Layer 10 of a small transformer language model trained on English Wikipedia (14 layers, counted from 0, width 128). Numbers have three digits each and are written without spaces.
A neuron's activation on a vector x is GELU(weights . x), where the dot is the dot product.

Input weights of the MLP neurons that the questions are about. A number n stands for (n - 500) times 0.003.
n21: 559385398420599425636303217533742506549469447476619560547407636562408425388413420491431509370614466454375472246487515634494556547491476756457540749325400500465467454557610543528491520655609522527520515572696524430512512518618548578463548462316641523303619476597423688392310488620485472488479497330527391548512444253497416577534638420488572528400563402430680403551421548524434337595600
n30: 445477373402517354543536386398480577366531639604550328551563458603470582520497450610387539536513666484380507520375662687634552388329500559527433546602652580659614309579655500594391487588609592506456716384342623318437559426460802484625533461577654583594602658405522583594490490544326367483470449563565517621503405443490377724710601375640589571355183233570574449455455474276685424294526
n47: 386594518484559539391434433553236384431505523416433558286468612411370477653453487574537437421553526546431510477527482441473560469334452354458372584516447311540577425543532487443510502543566521408679304469528468571538470586429515427596405426591379610695361465456526473531433569477394479422645542581415510388546573565585483433510577512356598578495492533566452557318559454596621639604490
n64: 411361512554410454426568503427632491530515509289626648637569410471736212595573332476506526580599448668464503453522654512541506412344712518448446340448568393531695278465401434509345370447408537558562412442575639544610556376470609538521450661369417477524528462473539328668416812560520583530473468447474453295452470527527542503333431486551644506589506353489450445552466515600497450474657
n104: 355500675639432607402471612513564503398484539472573540497778556376647352471714535532566622494478315434561445626613541474369429354372613620435356399353500143503627513632603539420604470562516441373497487552485568396583522448481522556523534571378752527356612406373494497696401506461377552804535433288459351424549406413481394413653606434449509604453392458408597608494491187525438497398576
n119: 483599534513495500414683498500587665555472513476560330713571528481637515465515244520454338515527642477572500488469537527471432530541500552424488458584611512526430508490413538636477379559520482374521532452458599488557720579485605571480551669533672481387391549528474617583520436452430546422438495574573381624595576573475526681480440495435471604540503420648380497626410604411377579435510
n125: 396667678497612404500513323421574313318603469539594399493443388343396576510367598672611450470526349494450401540447433490608516521427556460572530416521400480538556497603487619507243305503593606542806553675425379620483642338660490298391585542645510484612487420641314526571554785602484241421409613600573480469574684582541337857423422475480407658373483244587542400461542450563386400471507
n138: 511305740477571644474441540701481406452405519381597519557305454540537621515455485455312456334660602577407380511415422526435710511622544427428791529409419526381612549485398410294617542634540667514525343250524601555626361643566653361791721500425481479597652357636573657650672722425758466560533475423413397346595617466493472414811777577500244311640473210504414417627546489537454500363272
n154: 399557695506596613563702580550700497551179494297367366487497658512668659358696589348562347607478481506396433566648594506361694503526363419423401428529321494621509774512512589471361500481440400491440450707412485343633596503503428416490515656433347503650545366429423762580570487455543558645506436387590531602572391318465431450516372393487494648469461522582493474457503616387428513629531
n167: 410503301406768444435596409585459420724518563677583333511435436577727347599465705645496493561436475400445437551536408459342557504426469724647521630528534662411523306666817334594577490975616595430526686661462373643534618473469568419566426443513698559441526469511587424528514486413477655640579510497449616743333524524517432471473552545455666283568408524513478338584434418493372408453398
n183: 581522515343738674503515482460568461528646592437733333630484365593534439562544328646519485497533509483550525500290420466515370323545503567648525657586402525484591562515650575362462656552561462527579497592465533500392421455269628518487470509550481657516470592298634372413431679319659640544228598512476528452465553556566400634602450485285704630365557432420386643452423509708641396470565
n204: 552545556448491423482446479506419569509241359512310528494551553415738378551506449494537331485506430590461297571375500497500421552519450580622349506512473437547567337524691464542772340629452488345503547583430418643629305677542358538405474512583290583606546476528320642515349527488297617610584529473453509747554387388442557380455600503446373374545488425368418503395532518476587295453422
n209: 396640381483421420597591538838543479559540383506615541597497541452467645585367553628595416276513266632353589597285389487711561587456697571443286415289260376388529599552416460533450438311506574554466619417497640539418391377477500555570465297538416625332519355614549680507467445612614698493366462536590513398628530619513460555539477451405426470325530480569507370401294575432733539567406
n236: 457514641538400507524520390621572323438352500450476433315576586407455554551538555366659429408557636381606462222554282548396437594422443382490455650300323630401560638537432545500416259403381462440633598510618517456596618447517507557577493470618482549221471564633574543396534357507394764559387678265301650596536604562389471759500535552779500469500598321631403458226696619581500497689629
n240: 506431768696449364609619376464433675453534588438657421677444372636543516593466476306524359467281401629363551556472560273601627728483306533317517460531278463455555527530623456658626456353550663248573559490633552454443369542424546431534565619315476615446395530296456330389312669453706473642580590613474282538446612480500358507407433375567464544632524463382430473555344517569452543626427
n255: 573435434525434344545480576379452590487593561488638495682521484393575317567408631603616604483559469514560581411443358397593634615619428453367553453426376450547458442631517485470452483414537523410538362543451500428533542469515340399577387692426485562528507456416580570652457490497471659345535541293520525424524528361508510376563386507503498607480564427498534479324522378577516582539465
n256: 414503554637366570457560447384561712491571482374460524377373476439330591701383544653675509400588265527609509514449363523432567585527545645544445489415600512473492514418568517480626410621520597452634520664655506591546523506529288256544449539555494453659478611391619625512393658390592411386555428426559477512374518360599399388543538403434492438571485494437421432618379700523461648361397
n292: 431525527393425351335497521506422363615341544446500500440529458560407521559563397522574656405625339634506597463423364503464657427471451607462344337516460444468449406457521453494371638424684759289726628481506524482577485682272506619377570518265621420257562350301535497381553688516512522679500363543409552552462572484409459412587566290466427421528468631720441522636482469506465408593534
n294: 628512538497476380494584565355464503509648316421482360657449347658539598527650530479447574658332485568292609756581566527468620346491512548524567464432482614631553482488597567330423517326446435401506527396634535500380550593566627438589524614402444543542414447491320549806527353439439559595593543524562345428400454476700574472581573426379390454425503506514522512708385488637705595666643
n339: 582527498290371551436470488446508642540492553510563526523529651522585406570429518533585436411356441359435571478453470640590536584382463608409538396462438450510544565554453751349457531368569520318441422388526469495550682476490505439640544563596564452540474463472449483618543480533502520343535560656522468614412391331543481497465402486337441543460485375541495426539610631488451708459569
n349: 584635566722538627362331356593394587424403400522424418527377410346387556399554481402656325766489404663628557608634583375629610608651563645653530444539444379578331481437532443401354514459504823551482326365857668309406608493361415455523688547572589374371676217454383591614508782538602380538511612500656489555547347531622436306462496763394649681429512337482472442592543582873426586449620
n357: 481424562626471565386538569522369436554408386388362309565584444562487365544412494302497475453697438443420600487573735436425382503572339585607295570333560519335444397361518330420318603522513415661548541353660574446376415549399610362594475568512211405593451660581572485484362599571608569461605518465556554334451604397455542779647545332516610425215474327549604608562552557484615412642418
n388: 515524461451580330617618515724616538530472389530591437379506547503345599509614169476397647503542574540500488515506557576622586423563443869361601467746482491698467436605587506604568425443494503479342363519520665587412566362536643413617583403465594497619532548488380520423439570381547478411494497551619392380535482488708497666542479426424509528702422406564490283506358367392365590462431
n394: 432541588495512525550553488438407428522400495321561676470510406512656596343512586588508665587548619555352434452682575354450528535535538435567490563393411412603585417560433439436589308452447393469516502433441450408532488338575419471584557397374322409539500452408573533397556633547491435495524547638529514601629468498542412431430505477515608458391480600631551470476419447522518582455444
n412: 442242366504291514486500538503514577539723607650560446657352485415440635580678595542294704427386486569262298365285566416490579439648493639707493399583490686333555299289623486344614453418549339313560462507643589406637510574514562434507575704460403658359513393708286453659256472585541658650640395423572646474500603571539430456440596553606548564524457662460725554483513590507265670483402
n428: 653618483348437460570503209536483619432378451517591526682521630453537668384535609437406525629430529276472423492556596554411398500579363438543602607430480426585591660548546380440517425592531480360683400523534456567305461448492394642457497552497477326340578603584420511614509424514629360595466604514444517338460638405377543637492546471514500512475349466630449381439384562402623607440607
n431: 417631434394366716397616494433327519297472572515633478312435535518506564592597547297348297659651522477571519600481332534623497478627448400678525647535494352599422438527518624571541494467521591584430418456391563524644467432466548324350635524356639641376395518462762438608268616438533554506442473576482656506488435677345448345601469509426630682625443346379494525524576613439440521521430
n465: 441851548537264334387476569470552367540440415398571525494529292443352570463437646426513558335542651549389596598522124713617404425446539491556441417557387574618617503722480497618641482440354616515660563484417455491371479444512606448350650592462402621593562424522321506550522567466622623675432509442530537567573615444531389455466419497494573340534409302479613478500521445494563363592506
n479: 586496289622410467672310500838639385518525424321418526345422334448532517525565657564573497454427583593673607686518289443181490507526490654554436282438451365680300514339561543593399345358584460555668333706401469451645437575482563235432659500497540378425605503641457480568436542518586369615394524380423644507507468332600372787493639417564500453616576372357224522472382430717588640469584
n487: 477647691417571639596620549627563533691204504485477556655438464311531404539552579531263442322588603394453689751524453266576428595472423542413563303145218395419553535338444461653433611584318381402315466448688587415601512639682765416583683466429428724602571704810577695484374481264455636587710316450580469172526492465480478582578476350676404615295648367384529500492463396361596608417585
n501: 464345464519503565497445534534529561590421422526457547329508381474431529550535390551475568550500587505524377568390561625573495578426306552489580402481340521459854487403397521465354432497371549451528411565394467574471471584345597513511539513538576523545460372551500559626532495465587563503474467447565463608651522610639472673733452443588711484345603303520453467653449537463527666472468
n508: 579532554464553507555763487683349445474339460598477503560376632513631600542523556546497404532631400405595388293520490503538452723450416448553415597570561382547551438552574569273420515363591487529682497760421614713640452654565577381420615595453507909493379568713469588796497386464491610576559440445596539575553440569546534675477454647660455407354400480519551433726562484548631452509681

Each question shows a token from some text and the vector x that enters the MLP there. A number n stands for (n - 500) times 0.012.

"com": 570408449445586547558507520341550506352565552524487465580501459511469568618444593554464576542593539630549400486516505517374363516498434535482509520518586609555469488519362459554502700411453594588367511453342639458467461474540333441567370521709532465580316381556404369428515382557449410756453487637685471572466532519438552464339462311510525483381610474434549518608446551430470515351602
Which neuron lights up most? n30

"ome": 480300481484628551536419647390536460476440476611599591577415383548455586632514466489539471521597502463583500484614552594355415492479515428360438463489379588582463608642396500583536516418492644563457545418328623497576320478635400694484438464547396405525371463404413495411508354669405287587586516588705554503425578552494584434465403375579474476432536588433563440516422499400530518480623
Which three neurons fire most, strongest first? n394, n154, n209

"I": 556554395514507512510324503495470582455553624608569513508499559565512487712409535550588388541562533451642472438508568531436561505521471487358387530482468667571398561557389492571559581341455531536342558504420602519573354337562458606466482425629475482562359445489527391446535326492392434680573443610673444435393727468487647416423475370405448478439599607370495425474626422494425434386637
Which neuron fires most, and how strongly? n339, at about 1.3

" set": 465524462425607596492330541465488459536514577619514605561465514491500563638485536436511504406691536468644564402595461494364539470414437461467465549474534478599374565560444436507514623433246628480454460506340621413645450390567317688506479588629466535501333401473473405522550372606450452659659412637645419486469625529425594545313527362409551464371532436490561570581593506388346513371519
Which neuron lights up most? n339

"me": 526298428464631569549445568443459419526609648644558518627445361571466573730572523356567544478623522519672471388636543614420466515434411470380395571509499528564462577579359469452495579513405586436456500446422664498564341307516363537521466490668455520531415386359512343455514398544468367608517385512728499537377487534496626480448497438587465609381456488532582478485610484412532517463436
Which three neurons fire most, strongest first? n30, n255, n357

",": 479476500537618598520410575570574485416480583571598637491434432445308540625501494468529489500694589576761445440526504520394421447508470500451426460504424580565369502615443400638546608464339566605393580493416589458496371394584402598451538498621537424579253429471399371469663411616465397599485496559725370463402618436552567444385453392489442465477595468498575448430509496482477483411643
Which three neurons fire most, strongest first? n388, n465, n125

" (": 534454476557587697530323616528542517493559485546586530568503429388377564663470543477452461484634556509688545447520503548437421521478429478450406412539464637567442513591397449533547574452466562586448510487384568375550397423551307578420422504667541431547283393496422345441605397582420430734482565557701412383464574607505636438432433458476500463399667462471490462505543525481484512344544
Which neuron fires most, and how strongly? n349, at about 1.6

" 19": 602451453484557534487302552544588494534584513455562496482473442536390604584554590542561486503634577459688452375492510503404493492505418450393504427434519569551364569593447499565486629387344532638432527576425702420561348434493473507504376427649553436496317374457439416519537399611448439704453362653678383519419604532497618495421495321547512439499674498421553443469521486497510503340596
Which neuron lights up most? n479

"ated": 422523416562564563507356598463518588405477660666617437670465386499481581602575592463387491471629595494556471448407541519441456571463382449389482523398511613501357534472357493550563618323288602525493472527502647485481377417483360559577530564668507520496189462487409445459573397628491494690562387564674426434442641462455605449455497450620494445410538550510523494505647520411383509366520
Which neuron lights up most? n412

" term": 547482493409597643481270582455514478384487536617478672574509492449506564591561510429434557410656571552686546445583502558409534499496498470480403534479467541531349482596394369560505617445435576577373522494259598526641369404553407630470488509777597444521273436450417407540517400578378406696539453554725432472490591430510509431405518488402484460432519521511429452549545546408424497348600
Which neuron lights up most? n104

"re": 496421402405680507539400602375461411445529578679631418532481326518441612682498585461448656508541576507566509444578578570458385567505275586408458528408455552527483489495490494645669627495424574691463490457427527457570437472492223546505414550647497423502362489471392466512502428535547365636501422645640476525421557526438677376454428421522378505438488458403668468616560524468526393406490
Which two neurons fire most, strongest first? n167, n30

" the": 546502458462624597501358573472543473448523493496550736567451508481447571671518531550449350441675566462584502449565506570461434486461423490463413457490524553535360511647443461536515646444419572622482525481299587496518356423535382558503388515656520463531223382504386456506530251668420414684509442616667416449478539560483553467432421395536521441452656477454628409498542486487433484452583
Which three neurons fire most, strongest first? n508, n209, n465

" in": 475456500437605595502294551477580424516557471619532510491452415524340609638515611472452425483730565585653494463562535568435387544395482518483472522466477587542533580587334405525472626476444496633424467494465601431588416470492366547559406468656550443536149375503424358442656367638505481591515435567613461521422558590477646421414401408568479495430681448463557463451508495471496526393541
Which neuron lights up most? n501

"ver": 644310533454542542577399575450514496425522642651495492567514404558389554587462568486524464590593494483592484353539593592462514480455536553399448430453432623463403592603489469547535611441500643631416585479538577544674449424537357605533353425516592414470415430531419331384459436640422396644575425594501370526450679426495547403298471385504282410343610464455578433498481527453559541543609
Which neuron lights up most? n21

"ub": 517322396541602604484375394372561486455577631558524559457487486413343522606407599540606625523634593565664495509472513555369437464520512559346516498423435554494428626627370576530529607409386631641452499478391674578592310383553233549439390432601513379503418445454488482568525419541443441590516355571596536463370681463481533416441538376585448538491571486470541490557474549527470441370627
Which two neurons fire most, strongest first? n256, n255

"x": 671441535491504453511420523437554514473495583611542663470493488506463538625566573546437540508696491426679522449547591462471463491472500526360403464497523513563507562591436423603509588351418666616267492512353680450600365374581341550566478395634497432584359496482439476389527406535416475652519482570686441522446607508435615429450407366406356459366702413373504458547477461374557494473569
Which neuron fires most, and how strongly? n487, at about 3.6

" 12": 586390524450608512484389630534499518565586533554604502524492393464419589541577571554570544497662531421636392417447496516415444459529365487378497598428575481515288572604419499503555562456443596622414509499385606428602380405500435588533375491655524443572324457478470372522555408669391377692531467591668430395417610475487554428386536281457584430441643549399474584495573448447469555347565
Which two neurons fire most, strongest first? n104, n183

"ir": 552483485510619592510333566427523487477552650576645497566446519495493494594419678515501526521564601488627474424512547562388530475350530467524523465426498578576438495600361548375591661411418627590328458462378546499472412437595373611466369444544495323447487287467466518478563457631467553624602535610537465449335578433437626513419500296520455535466682531397540493546577473311396477398603
Which two neurons fire most, strongest first? n339, n255

" she": 464432442468551559477349559437505434412625435610572558516386530518513543601476522555557514463698624529626419599525466494389402496453411487532427494465452650524461496565397491580450614446389618618430578484418537513490426448556443562442358607752463476466394373481355428491596370597452343655578462669647475438349692544500596472344354418549424470403637487464610446558546487442433479436617
Which two neurons fire most, strongest first? n125, n465

"us": 602362478548667560506262529407561413448545532563584564545432474514361509570519569536571566489597521517656487396565496585392482484443507443340535517412486536494418531629498329566435736484383633638411437505383570458605354483589348695579396472681499356511314524542383414458439427443470460593546512560747442431481609490460676582555459450554459425433569476406435457444440564499394528454638
Which neuron lights up most? n21

".": 549495423446551530430400543516526507483515483492543589511461438468421513577439525461584569459654596503747524435521420503433482470405430490515453459531482612555396551593407388559567616486388569539435492510401618383501460426557405739465472569569563436498171435503375421515559365613441384740546417603698418445371579601554587497381462419496440434449736516496557455585524481505446409407584
Which three neurons fire most, strongest first? n465, n292, n119

"\n": 536432438423576562485373572488508481429514475527631564482508442526360570568486559473591490472633578478574520493470459516455452476406384441410405481533477546619428598640375424595561602449433516559452516493421578444543402437535343537449390573644551470533265453501430438521537418594459456792483480661717432421382556540535597446355481428559514501434764471464499513578550479436433468322557
Which neuron lights up most? n465

"t": 457424538463510633514434471489503491467585550497646611595417438491474533624416479423549532525609514469591318457519477597386350561505446470491444434498567551434392556580387464626618638407298554613310509484433647512671419444604290485561434432698611437526316441486493353497534415593457407582469554671709465532497544433562482405450527359524484486364672510419535432542581511514522390361625
Which neuron lights up most? n256

" Ba": 539341412425579703482255536455481475488562592487557581516463434454464563716377613478594417514649641519607413365509583570434541514529496510386490446534518595523354573622422473556519559496336691602476489568279629458566390461550507538481405418624514486531254441452425397515514410511476539619586494577605464507376544498453617475352431319493510380537613531456584455552531440389507510400524
Which three neurons fire most, strongest first? n167, n501, n255

" own": 617552456392581549504293547408600457480471605507465546576491523426487569687510595472408451474673609521667503493604567565405485560394486440458464486498525557532328560546402454586469667424387577611403564505322595527520316408483373626461452500643492474540361392517439401507559330564386483714489363566608470449410599527530637405404516357437444443486648444468589516475454529425432480452637
Which neuron fires most, and how strongly? n465, at about 0.54

" ": 470386457475538673442349599472578480453563525596588535441423482408414573584531586520466531524634530487578468540531457557439396499419449476410470426546454546576413551679346429601478601437403552564440544524485719407501364497512386632462421440596495415501325403518380339494586381534492371662567420598677455594483588600522673447401462398453494454386777481515584468498565499498499481385530
Which two neurons fire most, strongest first? n501, n465

"day": 523347487484607590540331537356528443521550499613520628542423391549457563644584537480483578499559520518671424387475497557372452535445453476414405468481541521459438542547428532593468569449416518618358540410439605536645451293589267550485406492731648477495316423466382373505567364652506411619538433649713568564445592523509503423371417377561446520338558550505582533578493446489507518476573
Which neuron lights up most? n412

" T": 498449471443530698419324521527534454487662549514642567532507517386434584678418439454556542502614544509553538473515563588400457479456398444449423516420603482550388561654369512526559517460274534546314502521414642486594388479565462629449433515556527426485342447509417403513560362590453441663584487651641402369416607584473546447395507356408441479447666563465569537540661416396424541399565
Which neuron lights up most? n104

" Comp": 471398486439626606460280547544494458472545454600478570601517415484401483610553529480573525551664576532633437546560592557372508446439428449387548481463588623536392545549340564548472644438458651503448558396348640421578484348471341493504344550703470498564389402484508492435487476516358501721515353661637482501483635510474472430431467451367449495507631495491574433521446480414483449350660
Which three neurons fire most, strongest first? n292, n349, n30

"-": 481448493490656606556436593516469479512555519649568583581497507504326615644495596531545487489663461483606475430497520545488458462407426572427408485492513627527306534604381449512472570424401648640491529498375552406535438425522408464513412531647484373496240429443499419511552375669432393716505454600646401367395527550504530474407533386466500408467718461473445484533596471456463503342515
Which three neurons fire most, strongest first? n125, n209, n256

"k": 575497469587587524583389476503511524535575602573582573590536467502451506603440503477499545506494615569557396414545530496439487549462497418405416564586661636555343556667401409529605570409265534605339452503341649492543408462491436605539496264629622437510452491501313449368525354541495359654528291534609416486362594515470666391291432400539421536505610424533464532498530371516522505479602
Which neuron fires most, and how strongly? n388, at about 2.2

"ly": 603485396315642623569329590424465457462469512605521571599409447466493561585538563543556573598681544498609463448481557547405456477467292454331443614406480514536460501559416485530566601445417677523399501525502574473573427362617234585439464391623452432531425445488416446412633343568477475710547513546692488609404674473488626414540437420528509400436547491458510377497538511463539464409583
Which neuron lights up most? n428

"en": 571455524439674663526347538410585491416491482564502461581320411537412572624474594511588569477596511598680447408550525632424375617500559497475442441482494464523324599583486485563478547460492525558403507404425546520675412526571325394560460496689542418490387506480386381493551271557412267593446453550674402567573641492492540394456498408604512371381690545387585515559515480434509445385506
Which three neurons fire most, strongest first? n256, n479, n125

"chi": 580402396532587613517337501451493627481548629552678546550376359541479563579474589509565450553613454588564443382614509577507486460471452571414417522412441680535410584587402515547455583445382574606351523525506433491550506351502472557425493480558533428608472398438426434520533373475515449641506509567673541506319514368464706432398470241436388392515704605391467451581648459425440505437634
Which neuron lights up most? n339

" program": 599457390399535511515268545396533475437551581550532593536418460497453563668505562572501485492609563569647527391549534521370529522496408500412474462473477602531330502576426470581519712344299584511429536525343679431602373470505406533426380478651548488542265376521457467503499456607413420716473492653682447549431659568521611511435456469525495425458534475462565462520509499401377469415590
Which neuron lights up most? n292

"ra": 547380400492593579471349455354440416462655558629560527571351446493451560631531566536528626452660488503551501461619536548420440560493306532385508515489378556551389473541453498535675619476471575599398514489305589446533331495588283663472472441609470478469337508546464391490509435571521499685514502602638489595318577575458590459451488384576539456345599537358558450596569476369556387450495
Which three neurons fire most, strongest first? n167, n21, n412

" remain": 444455377395620599428308485437542491557506561586491618589405453559433577598558538548502562434717627538623588481501540536426431539407439421472371488446444598558346514526431428577524534432347551577344478483370659477611467440488301587492449517611478518606418414497395407471586425614433442710637465554665412486437645536476625473303472360598490394394614421483543476580585505463438489456599
Which neuron fires most, and how strongly? n487, at about 2.4

"ph": 491466404492593622473379478431566446508587619518580512543494497461451505625347533526488559506577624517623596435625531491428552442428499403449443483606467528532504513606342562450634574354392663578348427542407648610560331437575517667524410434618458398623372498543391435431568335532435352657571359578546422404314545487533605361285456522366545509492621547496442466433686535462392545456570
Which neuron fires most, and how strongly? n47, at about 4

"m": 500478397505591489465370544437564461487499565560466636587489469472503573637551571535447488520542565545657484450632583482451477554451510389382363452528468477580399432615272414517607752404363599584412463477466705488583338407559407529500473482703524465600276327563423440391523325490437482700500414609608419478472649583503584433334498512486457450497567497480537481491526520455485521396572
Which three neurons fire most, strongest first? n47, n209, n64

"n": 510401485366692622513409554519506418559620511557541427539533464584452531631338545499575495525609488589465479393630598493447471501470569521349429541539480490592335602645409430634561568463385533671303527463393621488542437531531441443551430479504486400562283460553372378480513388600476406638466471581668400512400600465542523448422479315542382365429661542356580474518636430543554490405511
Which neuron fires most, and how strongly? n357, at about 1.8